Layer 2 of a small transformer language model trained on English Wikipedia (10 layers, counted from 0, width 96). Numbers have three digits each and are written without spaces.
In attention head 2, each number of a token's query is one row of weights dot the token's vector x. The head spreads its attention over the tokens so far by the softmax of query dot key.

Query weights of the head. A number n stands for (n - 500) times 0.002.
q0: 451463527574483531675546600527443595532224602527421639465619694561463296609526382441690391464361614485671433580639585313448461586538577710461535387497337495514457644385506432548612615475565698404347617364467481390549561612500660382446638499551549632493409601530680464511343471486526480413
q1: 494451379488485396601514459644629638476480452570395414467506469423593519425527469383587327632533462553622497412435669482561532303465572610435501453571673449465560600461474539412669678357506453477581460470468580441448533330325498456409536533439586173478500483520580440493424526240528416451
q2: 712202592487635742479371323458386469436633437552657311517348356455555592440594592535445696570595465523406656334333438324559613603398552602529678439483601617493395426500572452297534317420530484526600533409608437355233509483434614312503809596370507474327601431519336482557574429484535455624
q3: 567730436238619270512374565422573557513381504550424489545334678530564787554521451484665442462409249508341505433552492351564506402485709706290300279393466371285474568366605472630487552469468379397433623469566517386592519305483383396502418589510379397486445429659509391414411433664541434293
q4: 425318551454646374643362484434494221503434554388622523595539617493610595442468495603503596377447505502574487464501545705163394459446642528709346476471595662444421409421534514551462603426529627445582565253477480354550608515569383577575580279501594536576485709497383759484339495751633616686
q5: 291425474665689375344381508425436397349617498644683475636470487613414469453448527613431713462365269493379444507502606766297412563511639560578541399597529682498430340423247563323526354435522535410721473568499730594576485323605299498573525310518318477562532740551315335507714443503334520508
q6: 459359476460605549606598666365544497651388333394689710651579692471575377506625298526707399528566642455542435565500538465551548517343505647561528564388315497590501530413545479339482488432581640440497489323616392464488438686532450636559609509826501412485646288469586403558581588613536450386
q7: 793457392552561480814372410595548591573408709410432592414585498717653662570770540557594487298593400448517403512321655794481493416564427511538491518593492491298523359397473571606419348671508500679508428359417637629727727431598552552242553590624550451353664411588457611451310447668324449743
q8: 508410460553422350636409478733559650315375658533458252508426507502541709609467566511663499442452344607531660386587381465476605256623640451537442513536316377267658411515429383549644463547227520438445565416545682482623305559450528538521520403220464438622526600463552888698572589442574258273
q9: 380540706550421744397356524765536618438491532698341589324623338692580451394256539394495521395234520587489624631522653104591681273714620558319398556577406206333432548496734344589645496427213473567253424593559563370499240536538473569388543342760568402454582403394483380762448479463430509418
q10: 535501465353304597450465409643301837657402395594520683641442484636363644615508423459520322675392620534414529534452667303551400461462620590486447672454516312492507305404472665412660577661473456459623477549245380266360278337497589346373497506332517617580523557393556713363404468282337566446
q11: 586535088387240469551294903543517503634183567553493439373517460689389145646634715618548545649677604698578508733721402522296078679433505704666612440476471214595431652127226515549310742302392435261729259430547621562275484401365488527375682364523605518387477541775532491592625500377577371358
q12: 425540486397599425584405501306583378370676371325458527722499282407510410496524605503552591384592312442353536601527440391527812411505424418562552519493459561490725753460314284393467678299547527560468536403637586412633432518398511767581471310479419187425445607549576421374549534596436436628
q13: 389682499583603608474484602236394390373402342334366308583404665491618298422380487301513293712368485736596570432575561344547554505439491331304572420585662526473740720456284480439545635482411677676461281508370442265483744502395466567377427470541547631311502462365588418294350393343685518467
q14: 669551282464662438241475303459387361317587341354621367564364493458655710446503700741637361423581493378461412348417514570348833315673468241408309394405328562373576649438799474376532458277479434573582449541416648296599641535674455726495527266286486517503430634291404438472548476399467442612
q15: 529386376381392606517488504501426539673273309411502683326319472347474417411822208418485645400587441372402102515581359293355646719673433587318544577388424339465656494438466600668615306684599337545539497455359492603720407537609497686481216425621441512470254485362169489496611672447690338447
q16: 498453489389498462582391396519588342432379305586435544505418509453721801648594391216518421550318295588349463296435322609562256321352634494609662804547622609675613422710621684497411595446377427619670479510593542366499537451252349439333649557368421436313457283603475437292562489527630345667
q17: 616432460500521456484415505620583471444363482576426380481599416424641629540592447394416529417542534633473378333505402509587459325417540501466508592653723557451530500590654564462399471354282336664413394676695480403380569345250380478390538513538452398164535311530446620435536575622656479544
q18: 736414424488510504636652454511540686649307290576262533466537574427499291671479343754682440546396926810433270602428458348617570388517420564424360519293433410585767466386778330818508581700462594533308493500462453505533506738612401549565554535601408313468589380365622841449518695704670365486
q19: 447503338476424535401559433502752499580526403668479430396610574447544524672537607368659706530450294375573631313428568610545722552476540471482549582599619368499540516627563495360563557450303496410428506487411515464450572387364584434532758687512402449435773426564489534586460593382586351388
q20: 588497565656456670531422513506679361518381648674657648498736539687451346631491658473571732579410391436565502582433628478461556519551602492795474410688547532595284639538287299353430601655470560460536508284328438423602618458514533402682695573641354543459579618420485656539641507483494674546
q21: 474585267496644633475501404503485703561570315490723652395256316611541388339172538632466638446346511540444565523477444384444773599759385676463626812609535533453449422238411525461670348419534454343404505565506651584714293458478677495417528530578475642539294576551508590692366456377556653284
q22: 545519598548344331560584515428766482718431615486473620553552812619558554349580652633570561454470499393391451616322361540445332662609451517627578298458508448380798598322390192672486415542738439433571682345376422403606568569905523548443579617505337449807644449329486475524541571679322553489
q23: 386540443611752587698628494290397506190389643338644454536459645232456508638627451578310310536323453584394556389479460464348408520592470473621510796455269605430673515726385330560517508633496784236611333493376588406469246684516663250533598550488283520585581527416497574269464355228480429545
q24: 492547654505406577638508679395429504499252431461538424456423550476478741585435668668540556506427597662485448438414496620213344601512540467700514624636502537420442207487418710460308598729731610459386402406783469441451427285607383458448390294537442585438555748461675838363427174543490701484
q25: 557467647655565491635554439465530664664341551633376517526505533542658438708580335382493579600582445570632411362570154491726746467649551463318312486366347537512432402628555604479245697339649440824445272408519516538532499410758681501224463526569728729529554454430546606204689481750615513654
q26: 519632583437515580430429558539342557444561726458501559634317485348632416478584578614327584417360603505614599497670492519561265479761444830498433653403520677548458598432356505404234584510499598421431407256479564579407534399504541391484458354547457589423479690510247449462566391457514569494
q27: 453647667659492445437671530488598435611500474620437633449625300715561304418576297661436469712499628429389973586522437545329609436481293374512593527562395468432705459680453506711572393403235657615747780575492497379345226523474606516454549404790431425331456499616397232589442242641410258586
q28: 501568510607484463615440457244524463542512468352522420497550629429509531309444553430387685282541393825408287412481555448444574504698387263402469588506630680541783385311247455642453487433669565599394468380652510503666643363642288584392597441744372514475504542525522751167473546596552565415
q29: 557776579492553601471372270736308410809639632355802477302384440348463373311426508535392639597622666354566496761359510593509597717444467468468393400367491532392343221508663465573299562873334660840490633341369483318497550527389728477417361605680570358830448326480521387481603541514671373210
q30: 459721551429528442544379570480783472379604656679341718464608447548585413830442303576396782626551550485383336273686589649301301591550437471471502436453423479806492680539451345345609762358744199387599609156359545604501730264370550255214430540725726381579797328761582603668520413345335479388
q31: 303395387490498526698482431401534589633337523495447251643314574613299514838415429584363489505626545419349711589589491642422253575361252731468395731483609556452381355456396690451497358549536571286560170341594494526663479572454541496370374292460633425519257305440375552468473601414519439465

Each question shows a short text with each token's key, already scaled and adjusted for position as the last token sees it. A number n stands for (n - 500) times 0.0024.

Then comes the last token's vector x. A number n stands for (n - 500) times 0.0045.

0 " 7": 753621710399708560695749647448705561800686255603627696507585356625574451671463617556332671478414
1 " |": 478501619532624536573622702579625534821449561490577511564528503590455468511351702458567722360528
2 " 3": 274342655377758548707736707503729532889555283520690675738494474642555415612464665581434673461477
3 " |": 439496535514625524575624706575618553823474552524442502626533550599469476528344699437541712367516
4 " 1": 422309424427728518741741725507695503857602382522191384748435558660551459642438718505456686535424
5 " |": 587494440500619510578650704556608565817518514561464489608530605603490482579348690434497695383486
x: 532419666542229381498311533545449493449466408529528659394430498524564490462514581579335499328448536327504572756308491432501450420693197468546362721449483711573635472430512523362293569368612670531478561236513517371446498490539681560575622359576458499491504557480802691309413496481404436478
Which token does the last token look at most, and with what share of its attention? 4 " 1", with about 80%

0 " I": 623550405428634578624613645324634641782634327584559670490571479515567506499508612554505724503534
1 "F": 585498542383630559585643630436563565740465390497659622504494390523549500622403600519361637455509
2 " |": 426492567531609539580621690580612540813440569469524511604532519581457472491349708448590723361536
3 " 22": 215294567309678500729797707487734523879634319523439518759413535637552459577422647555465736450478
4 " |": 505481479504605519574627706582615530812465557495416482626543566605475482520340699467560721382528
5 " 8": 719416367399733481711760661512689569850662297543304301722391607613602496636438664540475687459469
x: 569709561445237456555393428432457479498449518658602478471511453361399547407596691612165478341496474540353639888480569557475433349626265529480364715512464493600532475639542559482301482424545426518560666195689454314525605501709591605526561398462435455590520548503645591359465658514470549658
Which token does the last token look at most? 3 " 22"

0 "inners": 573634491437623603528750664370477467791622339548398627494605404526591465710553651586439661409486
1 " |": 498493610512635569575612717560608531818464552481578533564546493602471479500333722470555720368535
2 "\n": 491472484476558532534588586472617539786357386390539530507516469516595490593472671563631753343611
3 "|": 478472485489594547538625657485587669833511451552518512544504531625589592628410690518629577339562
4 " Sand": 386324472348555603599643637402624510810576438475340421409432512592592470645493666531542684572571
5 "v": 599449450482652585568667600557505532723441344417340301554365521541573334629479692421446689448461
x: 618410611424537546444388459509552632560474666625580459361446400512473531133461438656285624463588423548404636694334696573460269444527167354412470685634499532592450479532553559496159597402520594482371690324658540536506538505610532584598520438479428405523475460428685451491433740322457499606
Which token does the last token look at most, and with what share of its attention? 2 "\n", with about 50%

0 "ö": 593590378420498609502582588357698390677559363467454612528552363574541522616472646563432643554647
1 "te": 592434336423599603502610600409538491632531316483572634524510412517592527586521577561451559510599
2 "bor": 511409374412588704505587600399656432721539431490600632492491336519573609560544645500454573541588
3 "g": 292268526442625591515589524482622534637512347448462568526469412555590461628533623515422573487477
4 " |": 503479473503595520582609705583609529800453574466421490611558541596465492493338693468591723368539
5 " 22": 661411359358643471717782699486734518875636328513255299716333573635579488585405635586472732447477
x: 594683506497289468559437427498494420448404606660576459438474384474488595423601668642154515355537404565377628897487538447576447415720386511516345770520504521556543450589564574538280431430569570494547685215747350367659573529640591576618526509512383464427648462518584604409467603479493488694
Which token does the last token look at most? 4 " |"

0 " I": 623550405428634578624613645324634641782634327584559670490571479515567506499508612554505724503534
1 "F": 585498542383630559585643630436563565740465390497659622504494390523549500622403600519361637455509
2 " |": 426492567531609539580621690580612540813440569469524511604532519581457472491349708448590723361536
3 " 6": 207264569369724510708714675499730576889639287513377537754464502634566458600445682547441721464445
4 "th": 430402431430712566494622539564573528719500467432385383412442670587537460604517654427452649428422
5 " team": 403376499410688596495738570280586463821591469512351386380536531537617443617439694571522585427448
x: 331571439611381441351338566650536496423451690464512453432455397533391524290509638690339397572467655487295429560314547445497542436642291484588495737471458576590467324350564547473308421269560679455546532477714527362572825484629547548356597541541221431495434664516670547468509560542485302567
Which token does the last token look at most? 2 " |"

0 " |": 545508621532607553570621675571622537820427566458551509526509481572444457494358715453595721354539
1 "\n": 516499501492547524542584581485631542795345410387521529524515460511569482584476661547658754336607
2 "|": 506504519505586536545630635504620669839468469543507510547501511631553578615424665526647578318551
3 " 7": 228266573342721512695723660487705602863656263510389542740463517605594470615443674564500702434445
4 " |": 489480475501643530570647687511626586837543485584404468581502602615528518549330681440499674365468
5 " IS": 563412566444642556579657625477769487832630441498366330549428533536580389684543737563553716288561
x: 606495585529264519454293415517380573534470591584578402587470417316401489321401458576298493490407445432431495652429637533486584410708235439450390808424580546545416558574529562543377356469505584430702697260601542279374523462672483562432565551465377347504511495598825509471526596604554436641
Which token does the last token look at most? 1 "\n"

0 "inners": 573634491437623603528750664370477467791622339548398627494605404526591465710553651586439661409486
1 " |": 498493610512635569575612717560608531818464552481578533564546493602471479500333722470555720368535
2 "\n": 491472484476558532534588586472617539786357386390539530507516469516595490593472671563631753343611
3 "|": 478472485489594547538625657485587669833511451552518512544504531625589592628410690518629577339562
4 " T": 382308499385633570613601583406620565720579364472293334583388542594654409531445652522558704382449
5 "id": 554460494444607623577660566516565573705421400420428400511454569504568461684490706384485689498575
x: 485511721488561449306283361519470412507462650573527403434456450551412574261420465672408620314577365429333660730233641471483272410389299552464317699557550644515458457440428438521150467453575621526366560405499499559496626417690578543503337401510544521486551631438673473438390768396467407501
Which token does the last token look at most, and with what share of its attention? 4 " T", with about 40%

0 " 9": 765587602423740579699779662441666575809725283621611722549574382640522462681434584562334629493443
1 " |": 481493608538622534566627700573619534819453556492576512565536507597455466515343691477551724369528
2 "\n": 490479491485552518531589582486628538787350397390531526510512471515577484595479659561645754331607
3 "|": 494490497501581521536636634501621671832479460548511508541496527641563582630429664545629573322550
4 " 2": 408276453407696526724733672451685571847598312501224389719432596643566474605457693557484668450483
5 " |": 575501450499620512568653686513623584831543477579439459564502631615531523555328680453503676364471
x: 520417627559226412517342476477422521430510428528566639360418473459569483426549546600335500296451513322463541723338528424459481430690202452575353746426464703558622436400513560405264536388651634541508545217506488406428517454565706538543586385575384474471502576520766708321396504492421470477
Which token does the last token look at most? 4 " 2"

0 " |": 545508621532607553570621675571622537820427566458551509526509481572444457494358715453595721354539
1 " GF": 518502552347620539597818642457648465753618448428651678453528366548632299777570784489407704345549
2 " |": 435495538477625572483666674482613553821520481512556546540500574583515553486265666541451632325503
3 " GA": 347330521334653614560729644434602461837516426489530535563468486482681273696484672529498666285415
4 " |": 461442507467609570470666677462598559820537449521406500548479607604545567505251652552427616334491
5 " GD": 494406463424632644550727560392599483820553412508415417466469527527607475744456779445481655451515
x: 576427624449389482410335512517469600464383708470533465521444433432424573205324476623438520450680582371428517715208407646516374500668271540405408681433425643514370399584515422508290530405391456361475366383649665530413639488613466613423449538600282392530408594517638505519353670587699319628
Which token does the last token look at most, and with what share of its attention? 3 " GA", with about 50%

0 " |": 545508621532607553570621675571622537820427566458551509526509481572444457494358715453595721354539
1 "\n": 516499501492547524542584581485631542795345410387521529524515460511569482584476661547658754336607
2 "|---|---|---|---": 519411446311618606480702682534676580783538545480581572611423434525612428739503605414627624315492
3 "|---|---|---|---|---|---|": 365457503368650508566756690489548556835617583486504528588502513575565457736414583387564626487431
4 "\n": 484478482510562497517569603511587536741398399416440478472535503514582516567426629537608750355606
5 "|": 526487485508544503517652648517632655853466463572465476598490576649579561659385649564604593368557
x: 468477637592169376492337447483475417408759445450619596586508534331486471360607546424325453196466472343351580750368533541588431385653361433437335638400449615549605407290528538542301548514602623576391608300615486518442705443489592495571440511533356464449469609594745578322553535445557324539
Which two tokens does the last token look at most, in order? 1 "\n", 2 "|---|---|---|---"

0 " 1": 794602665465710570719777711410678507772653355580618690581534361638486439646415620534339631571422
1 " |": 485504607537620537574632692578618531814454555483574513570527505595446460511347699459573716368533
2 " C": 364324541363576576640584542439628571707490449465608575496430489629565458511429738464499658416489
3 "rist": 408338410396549639513645662496528490628529448380531576505429467522486448589371611498579682497590
4 "al": 492453437386627561553623539601521569611521475500479499515487547511441512536472672397557703399490
5 " T": 629448460407634537602601601409610561702593383497294258574365556605648409527431615504552690401461
x: 530459538627320612513278489421522610505525536591614416408414560473417491301403621529211508422443460614361520659572703595505632396592293390429371710441476511576454540686538616592214466358515579421600633268710462384513503399499655538586630547465435227578555471457687467466457755480552490509
Which token does the last token look at most? 1 " |"

0 "a": 552483471457608471504645550444527586682552373513571527537531390480580502512521601526457653492520
1 " Ro": 599428375359592622611590606420640575746445337494686651555486456471735451506418622550479696509594
2 "ja": 455414480360619521476598606389548586772492349465548549527585409510571594499560605563437631476612
3 " de": 374398420423596569512577656486628490746507436405530433445439475513651473525348637518524621448572
4 " La": 415455509408598608482536624520743494705449462494395425447404467555579523442439685523529703370560
5 " Un": 508527419487597601535531602448684547749639498511442386447377479617649580622443630544489759470552
x: 312532596460288645522236365477467630666391483394601424586567580432498487532301534639310432391536530470515500854344456500439579433677415380433320659435480560437453528480521455498353507454687547457578416445763560505434582367547534521504476439522124266547503481526737479618500707507535426526
Which token does the last token look at most? 5 " Un"

0 " team": 597635404554650644470742551226522466737617453626366574504569377499616457626406666590431551466437
1 " |": 485503612509632557566620689565615542815462548496579516562523509588466467505328719457557713349519
2 "\n": 489482493491554524535588584486620539788347406388527524517516470514577489586471664554651751339611
3 "|": 495495502500583524533634641504603667820484468558512513550502530642567584634411665543625566324550
4 " O": 461347547416579536560502631472641564771504398532340352582366502596605474518460684549597703373475
5 "lo": 559389481481641680514674562525633461670571393497335323438352473540547449538577622507542684381599
x: 639556639683492388527387562512541331485514628697643373455341649496398422302415432495370492382547456502467567744474517409361382491698037478359445784540514470500361442456527522351292526492548554481494610345697550264513623507530459477355435452469372367606546565563752508633351691497516439553
Which token does the last token look at most? 2 "\n"

0 " College": 633558445582697684613749700411476588837515410484428636580591331470751527599433550683368534627514
1 " and": 493512551549613541546558653538522644730331552523480473525562460491522504549451659504648762322571
2 " reform": 567369406388649656527690569305590504829692597533648630478620391574573603619489608618472550454623
3 "ed": 451417533454670540541713656393494559712533445559465510519511494478562552635516605406526599463640
4 " as": 442490405509612572498568612425561649710457493614505397350577554526706632585523657511561654525473
5 " S": 578485391442603604592586594452594620745519349484362295475340504586654463478492707553512690492490
x: 486518521543272522472160461556566775562486617557511311551511500497506513229290428591309470344477578473397463719398597542466574337476366439487423614450416509629562543553416584505232587357569630452553518323636547532489548518556641456587530624643317297617496375463635424455422812482526621540
Which token does the last token look at most? 5 " S"

0 " B": 669539462398661662635631579408616531711557336597527701530530386569642498600463583527384621461520
1 "K": 501478515462634533576665542410625515689519344555630618403579401528657574666475597588277628491553
2 " |": 419488564540617539574614701580612540799445570486517503607538512582475479491344696457571716360539
3 " W": 303324490400725642587654696464724476771563384496521517524443451613596387612548712518505738416512
4 "inners": 390335489338659560546747671411526456823596390495511473496498529525569467709584655575537652362488
5 " of": 495554560417615475627592533504567570721427453502473485461547647520627560487413657507623795399549
x: 432405607618197480448333460475635470392544669399655450530519479452519458351533606664302490432580358296398640705384636431367465455728334487580509680487456707539560495497371363404261532456564696551504590296438653496453575490688651559454580527505371595538546681465651447521446708410417395580
Which two tokens does the last token look at most, in order? 5 " of", 4 "inners"

0 " 2": 758617647470716580706777671407682534764630315584607688540524405622522450625450637523318597505476
1 " |": 481505612530622539579628698584622533816450556482576516565526508590448463506346707455580716365538
2 " +": 408413600388670460634704632428708548880466421507588510579476561615571512596502711532488662437507
3 "26": 254429544373671487606763696553805499871576311543365477688386547636575423607391706467456663497423
4 " |": 502488467491622518539631724578643554817504520516408507620502579605515491532317678461512684356493
5 " 19": 709433374395631441701765636477727544868637316550268304714320595621562543620389658525472708486486
x: 582678508428302431616433448456494400443369454631642447446494406468468549378575698602140532389525366583423580942477468531460466437732278477480311706496385501551534393602507573540235476468614500511543644284741417347577578590595527523616525520480326429485586521510579643447415582478506427730
Which token does the last token look at most, and with what share of its attention? 2 " +", with about 60%

0 " |": 545508621532607553570621675571622537820427566458551509526509481572444457494358715453595721354539
1 " D": 509447593348598598624596597477648558723515406512682690504496384611561413589477723503521703416494
2 " |": 419496561525628541572629700565623562821486558528514507600522527596462483504331695437536701345510
3 " L": 323324504333696617554583613485653554750563428476467482517430461586613429506559732482535746384447
4 " |": 517488471504613525579624699564621566824488554521422496617531562607478502508329700441542702340512
5 " GF": 616394549393686511575829629454643482753637456433395349568397443571644360789568772471420708337544
x: 666544680554248397467396499542421520498530600525703372562490373533396568144345526441303443645563626400477442681424439699481490366517281430414327686420489498512470440426557456527307365398408524360421768381599629386497389573575579506460489641454317453453466466569761522400404593571549361585
Which token does the last token look at most, and with what share of its attention? 3 " L", with about 30%

0 " laws": 671620439495622693631692619270552582938679435531439688523620294481547544577443599599395668487531
1 "uit": 643502459431616649512684594379532499807572408451570658480620367518571571535485581600378656479539
2 " and": 488500538517611544558572634543557623753345561513499492525578499508508479530444648505662765316555
3 " lost": 379371461397621594490755718361611576830610514609552579609524472546551377750503581530574620459558
4 " the": 524511536419609547568597548448569596700370512558492473529561561499563545539464694499645809381521
5 " control": 458380424390621667487680596272641580772564571489367373410525470488605593574422700539535619452485
x: 387623534446353591477344405417436579464486541503485554559440380498394308330397547527372429542543330457321330687187472436498533385691422604459349754483508661496548335338620557395265581416432790391618527532602448475572727475613544432458645477466340485418495624489640508549463730534398420547
Which token does the last token look at most? 2 " and"

0 " |": 545508621532607553570621675571622537820427566458551509526509481572444457494358715453595721354539
1 " 8": 498446725363755519726756663511704560857655308553789697629525446607548461642439658536451684457465
2 " |": 408481575527640536574636708569629547832503538543530503604525532603473476544339690443498709387501
3 " 55": 199265579333667481692699703446762580937644341484467520740459546607603433636444704524449714426408
4 " |": 506487479505630515566635710568627532829493539521403480634533581607490495547324692452506714382495
5 " –": 554551458419645442571666586538698609817471544521438464601412629690583491616474639553501706394460
x: 420437682551172543445402496480576436473498370474637511336509402472450434573578569637346439164548541489341511752527534498383429465800274438565409747459439693513566394424474532423125482516493586567467622328511554499455486512776584542471492521488410445551592615492685595304433586422529278525
Which token does the last token look at most, and with what share of its attention? 3 " 55", with about 70%

0 "|": 526500561568568539528624605528641592792325479432516504513450413566501486598464672516634689365593
1 " Division": 638422398464695663632725477303699436732556446542681699537561463536600435670483694536490633466467
2 " 2": 274346598385721526714706685450699541747605301542701662698482502630597499596439677522468640469488
3 " Nor": 359362417437587651623560642455633552775552390540511516496472433527608523588524671567504790530476
4 "ra": 448382537450679583466667645489491473711401272477350479518425461534527412615489620569443584454597
5 " 1946": 521403435258642528606799572467786535788687439578317400646467436761518427773555592709454722460413
x: 445718508498364487526429468534597578471308492580527493442428421467430403498352700629327517264587548407306557696455557357418373419669467512479235741501572689557580302415634459536313411418317603405580665310649467384445496524562449624460529531508330569538558472459502610366525518372598265590
Which token does the last token look at most, and with what share of its attention? 0 "|", with about 60%

0 " team": 597635404554650644470742551226522466737617453626366574504569377499616457626406666590431551466437
1 " |": 485503612509632557566620689565615542815462548496579516562523509588466467505328719457557713349519
2 "\n": 489482493491554524535588584486620539788347406388527524517516470514577489586471664554651751339611
3 "|": 495495502500583524533634641504603667820484468558512513550502530642567584634411665543625566324550
4 " I": 466372518416577553616559611384663624811567353525367368447429599565574481497516663572582740470520
5 "F": 599459492431646511600610593498581559757443399452339401584390527532573478636417636510409636401511
x: 549470549439407596462206431412477679468454596518703497401418610432577346266339558775490525445483521338406588860379573536462512367588313488446393740476463504550485457674425569370372553415526527494509677354854564320487641466527498553545566507436387431770509422456647508426391677454651427570
Which token does the last token look at most? 2 "\n"

0 " |": 545508621532607553570621675571622537820427566458551509526509481572444457494358715453595721354539
1 "\n": 516499501492547524542584581485631542795345410387521529524515460511569482584476661547658754336607
2 "|": 506504519505586536545630635504620669839468469543507510547501511631553578615424665526647578318551
3 " Sand": 307320439345559608607642646408628510816573444477504537430467503583579461640499669524548678572576
4 "v": 438351472462645574579657604566530536726441356422333374578363489535558330620487684420470683435466
5 "ik": 509417512392628592537656632439582500738488388359328384462466552538613457565437643537419722489580
x: 583395716497539312489311412465534514416517753543498394409466361569418524434327462598212531404540413513425493711388679454534450567638211478576297848466492510543442370409611428427225416383522777554474590368612555476597492355579584510487426612379471344576496528421696532466511587419473391481
Which token does the last token look at most, and with what share of its attention? 1 "\n", with about 40%

0 " 2000": 674631516445491623659668595340747595837697435584460667475642372708459462724494553640458708476458
1 " season": 598505465520683579524697406257653473794543498600587629400561402530590520635477606531411599384420
2 ".": 330431446593617491583639616443643548775453453516377424624453449442615497590419662473550709344516
3 " When": 510482503436626611547468708431658626792499583632503485463586562479612686607474649435660729423381
4 " he": 454439478404619565523476609445627673836659582683472457439474523532610505608453595483624686373494
5 " lost": 482383392363655573447774715373577570835629524696390468557458535560564372842515603482585564391549
x: 498602461469249542441370615458416400453599528503495510451458440434512545313473614513455344456544516337196619830460536448486524413675383450536361612532508802437599376419482457595314477337529718406527483519572483417454667417435393552491654467429461396444411609464727453257371728493537194481
Which token does the last token look at most? 4 " he"

0 "ura": 599521405468566555520660592346558567776521383524525612556516429443538609447443600544460629506580
1 "==": 563507437468509554485599575417743510823304434598539586523538448542450458547470576435626740349548
2 "\n": 483466468442562517549553590482598566775338418408547555516511458479552523562454640534684759371616
3 "===": 486454529449620512503706619405714581837425405592490463479504557564534514471488678552631756355510
4 "S": 496449466465589498583644548463567687774438419536435465500425548444557585480457726567537728402463
5 "er": 531379485440612641518629645433532589699501412452394390493458507448598503600442649490453781429510
x: 469534745490464478526403504552571608452464674451668415419559440503420445353412586636286565417521428239339482763263637452437419557456247606515322823576426534507637496523533466322313418337548682527512550466768548374510652521577547394428480360440485518527394651381795464514439738424394465494
Which two tokens does the last token look at most, in order? 2 "\n", 5 "er"

0 "\n": 511503531500520517564565559465630543813332455409499512517535467495548493530475648507732767346585
1 "|": 503495528506577547547644627493617659834477480526518515537493505611558573584429654525666591323532
2 " 5": 271326599386724526710721649436698602857663295515691667687466497618574491611460660534476684439425
3 " |": 397448492504649545569657693503621578825558485575457487572490582604535518512330665445507661359454
4 " I": 475379533424575547617563608382670627803568350527360375440430602559578486490521664564567743480531
5 "F": 613454494444641512601628588498590559758442391452335398587380534531573473637429639511391636420510
x: 564491557430409595471207437408479681464440606503685494399419605436572335264336549760478529432494522343411578860375553547451505379586300489445385740477456512551477440677403577377379564432519531501504677360855552297498632452525496556530552505448397429780519415458642504425389677466637447575
Which token does the last token look at most? 0 "\n"

0 "\n": 511503531500520517564565559465630543813332455409499512517535467495548493530475648507732767346585
1 "|": 503495528506577547547644627493617659834477480526518515537493505611558573584429654525666591323532
2 " 4": 291345614413729520710690670447689602874606331507693662694472496596544477595456673522503679444437
3 " |": 399449495502650547570657690503619577823558487579456487573492582606532514516329667443508661362454
4 " José": 432359527356543638599675710476619545828589381483361424570432473502682398667471730576575701459514
5 " Ol": 560448463471599654520583589450626584796519363454309264510328512520700396569426790581479737514484
x: 375497514492370509466255438344438712566467760594622385575483531522461508384372572538230502444514488487495594693373489560405422457575359370378373719472403698619577568487523559568287545447525520464531534396601477477513495552505440438460690709587474158755406607408752487534477753470484388600
Which token does the last token look at most, and with what share of its attention? 0 "\n", with about 50%

0 " player": 619660469525662603540710623244532526750618427564438590430600377480616454674390646550429643399441
1 " of": 487466489549636491628589573518583537742354536465492477480590534507540554461399656499685799389567
2 " the": 522522565436649518518583561431528565667356536573463478486606517495538557550462706523621805345541
3 " club": 433398480434724588486643585251577423833524482545582566421629462516627593566444663551451582431476
4 ",": 568549505490619459487445671511596581715390495503497511558574512564520578536367645522563715359588
5 " w": 536459456439785591492693640406626491831566477483321362426387568548615467641443655501482660539549
x: 569454521579396636462294545473556456474377663569686418478380530614440554261395530618281406404571578514322568688490495672447603568695482384531343753547325467599504490446436314471207613454518590428513616550651435599485668469472599626477649500496313412333469627411719637405393711554501275489
Which token does the last token look at most? 1 " of"

0 " |": 545508621532607553570621675571622537820427566458551509526509481572444457494358715453595721354539
1 " 11": 484425694372712520738770631456749523834641346569802680636502492642510459626468656495460695448464
2 " |": 422489572520614535563623698571618543813479556515519510603530533595466476518343686456548712370525
3 " −": 384368524435633497618756586435686502911496363529427439602441658585617542660518660608490616446493
4 "1": 488376429460637456613707662566719528847546371499211393639395651635528509601405725449480592535403
5 " |": 576494414490613506522652713580635541805536479548444496576497609615534499597308657457466664390483
x: 585409648523276383533360494510482514479457353489519652386420519496597491454546532567361492314439522304473546763325505513509481430696214425578333744419461689567635444417549492396226574383607680586476559255487473380459557507539677559515653362600376470505528510491778686327388534499403464482
Which token does the last token look at most? 3 " −"

0 "v": 671576527360547575556639574485528451627475344459534716547485396502558362609417612488388713474458
1 "ä": 596457416404594616556588605345585384724473273426582662493550365520582430685371638595352654582613
2 "stra": 543378444390620696466615616444651397758491366502633665511465349488623527589510611595340678454594
3 " 1947": 348345509239604583590754598417725539804716432586599569613606359741526477754553530758417722499413
4 "–": 474424441468639578480661586469648500657496428543424356485407495611606593598489580649394674393513
5 "48": 629424397348677496635709599463729551824688279529312342587447516722605489681423599596399666473489
x: 560728504439398495562481418538619572435310658532523517437464333548518480452432603554266578278449442446214605816283476467452454490629338566586331791406522583528507383464606489510227402374477608464585694299678447382429519459688513644586434450376258619631520482579538524400510623505541441578
Which token does the last token look at most, and with what share of its attention? 4 "–", with about 60%

0 " de": 610478442418570583530571659514634454753479469362476613539513445510572441519362630515546629437576
1 " Ch": 543372425424655631606589568369603634754454359453678723560501465446679483575397625570410675543550
2 "ul": 451434525382527577463626516467632471566551354501499554474461451505516462581512686526526691411554
3 "uc": 465375421391516649472706488486574465551635434464508488366387517566618448568396619567487712442572
4 "an": 451368446444572644573553583481508597684485434434437474471560495455559581519506648553507722567511
5 "as": 550517505420500532523549553481587566594567361513494445410436548546514586460475703460569706472514
x: 411449570469478388484304435534563678498535605567422403523448487372425514357344578688369579340387385503372501847447611346452297574353253518441308737522532561508497311384519425390359398380536704543491419308602547389667519539646681434507315524587450513506437557428690406533395670394387527618
Which token does the last token look at most? 3 "uc"

0 ",": 440469588578569483546510659550648585734348546468578472529490448539476549518417640474650731359606
1 " Zh": 571403484377601606626598616377659553832594405448703719516564441484614390612467710571465705513549
2 "u": 384375521424649574560600610412540531755498323426587563447521430438566502521441683544351706425606
3 "ang": 368370570412599519518663585411601463739523330439456502432531508481545492590502620572467693515658
4 " was": 497541524494615546471640641358582631812410535815525503572534562448575532579566707418580762524571
5 " put": 492371467335665519395679744326663654874533501533381357496387494492591402678478678558476614431644
x: 520572405585350461468332517402470366481517751475536578559455375559517417437558605571347478388469458444422602734304473483553586364575466495441396767448404632505406412496518574684164501320499747448508582624507299308466615521643482576400638463347400384328391582426748486477364768446553260537
Which token does the last token look at most, and with what share of its attention? 0 ",", with about 50%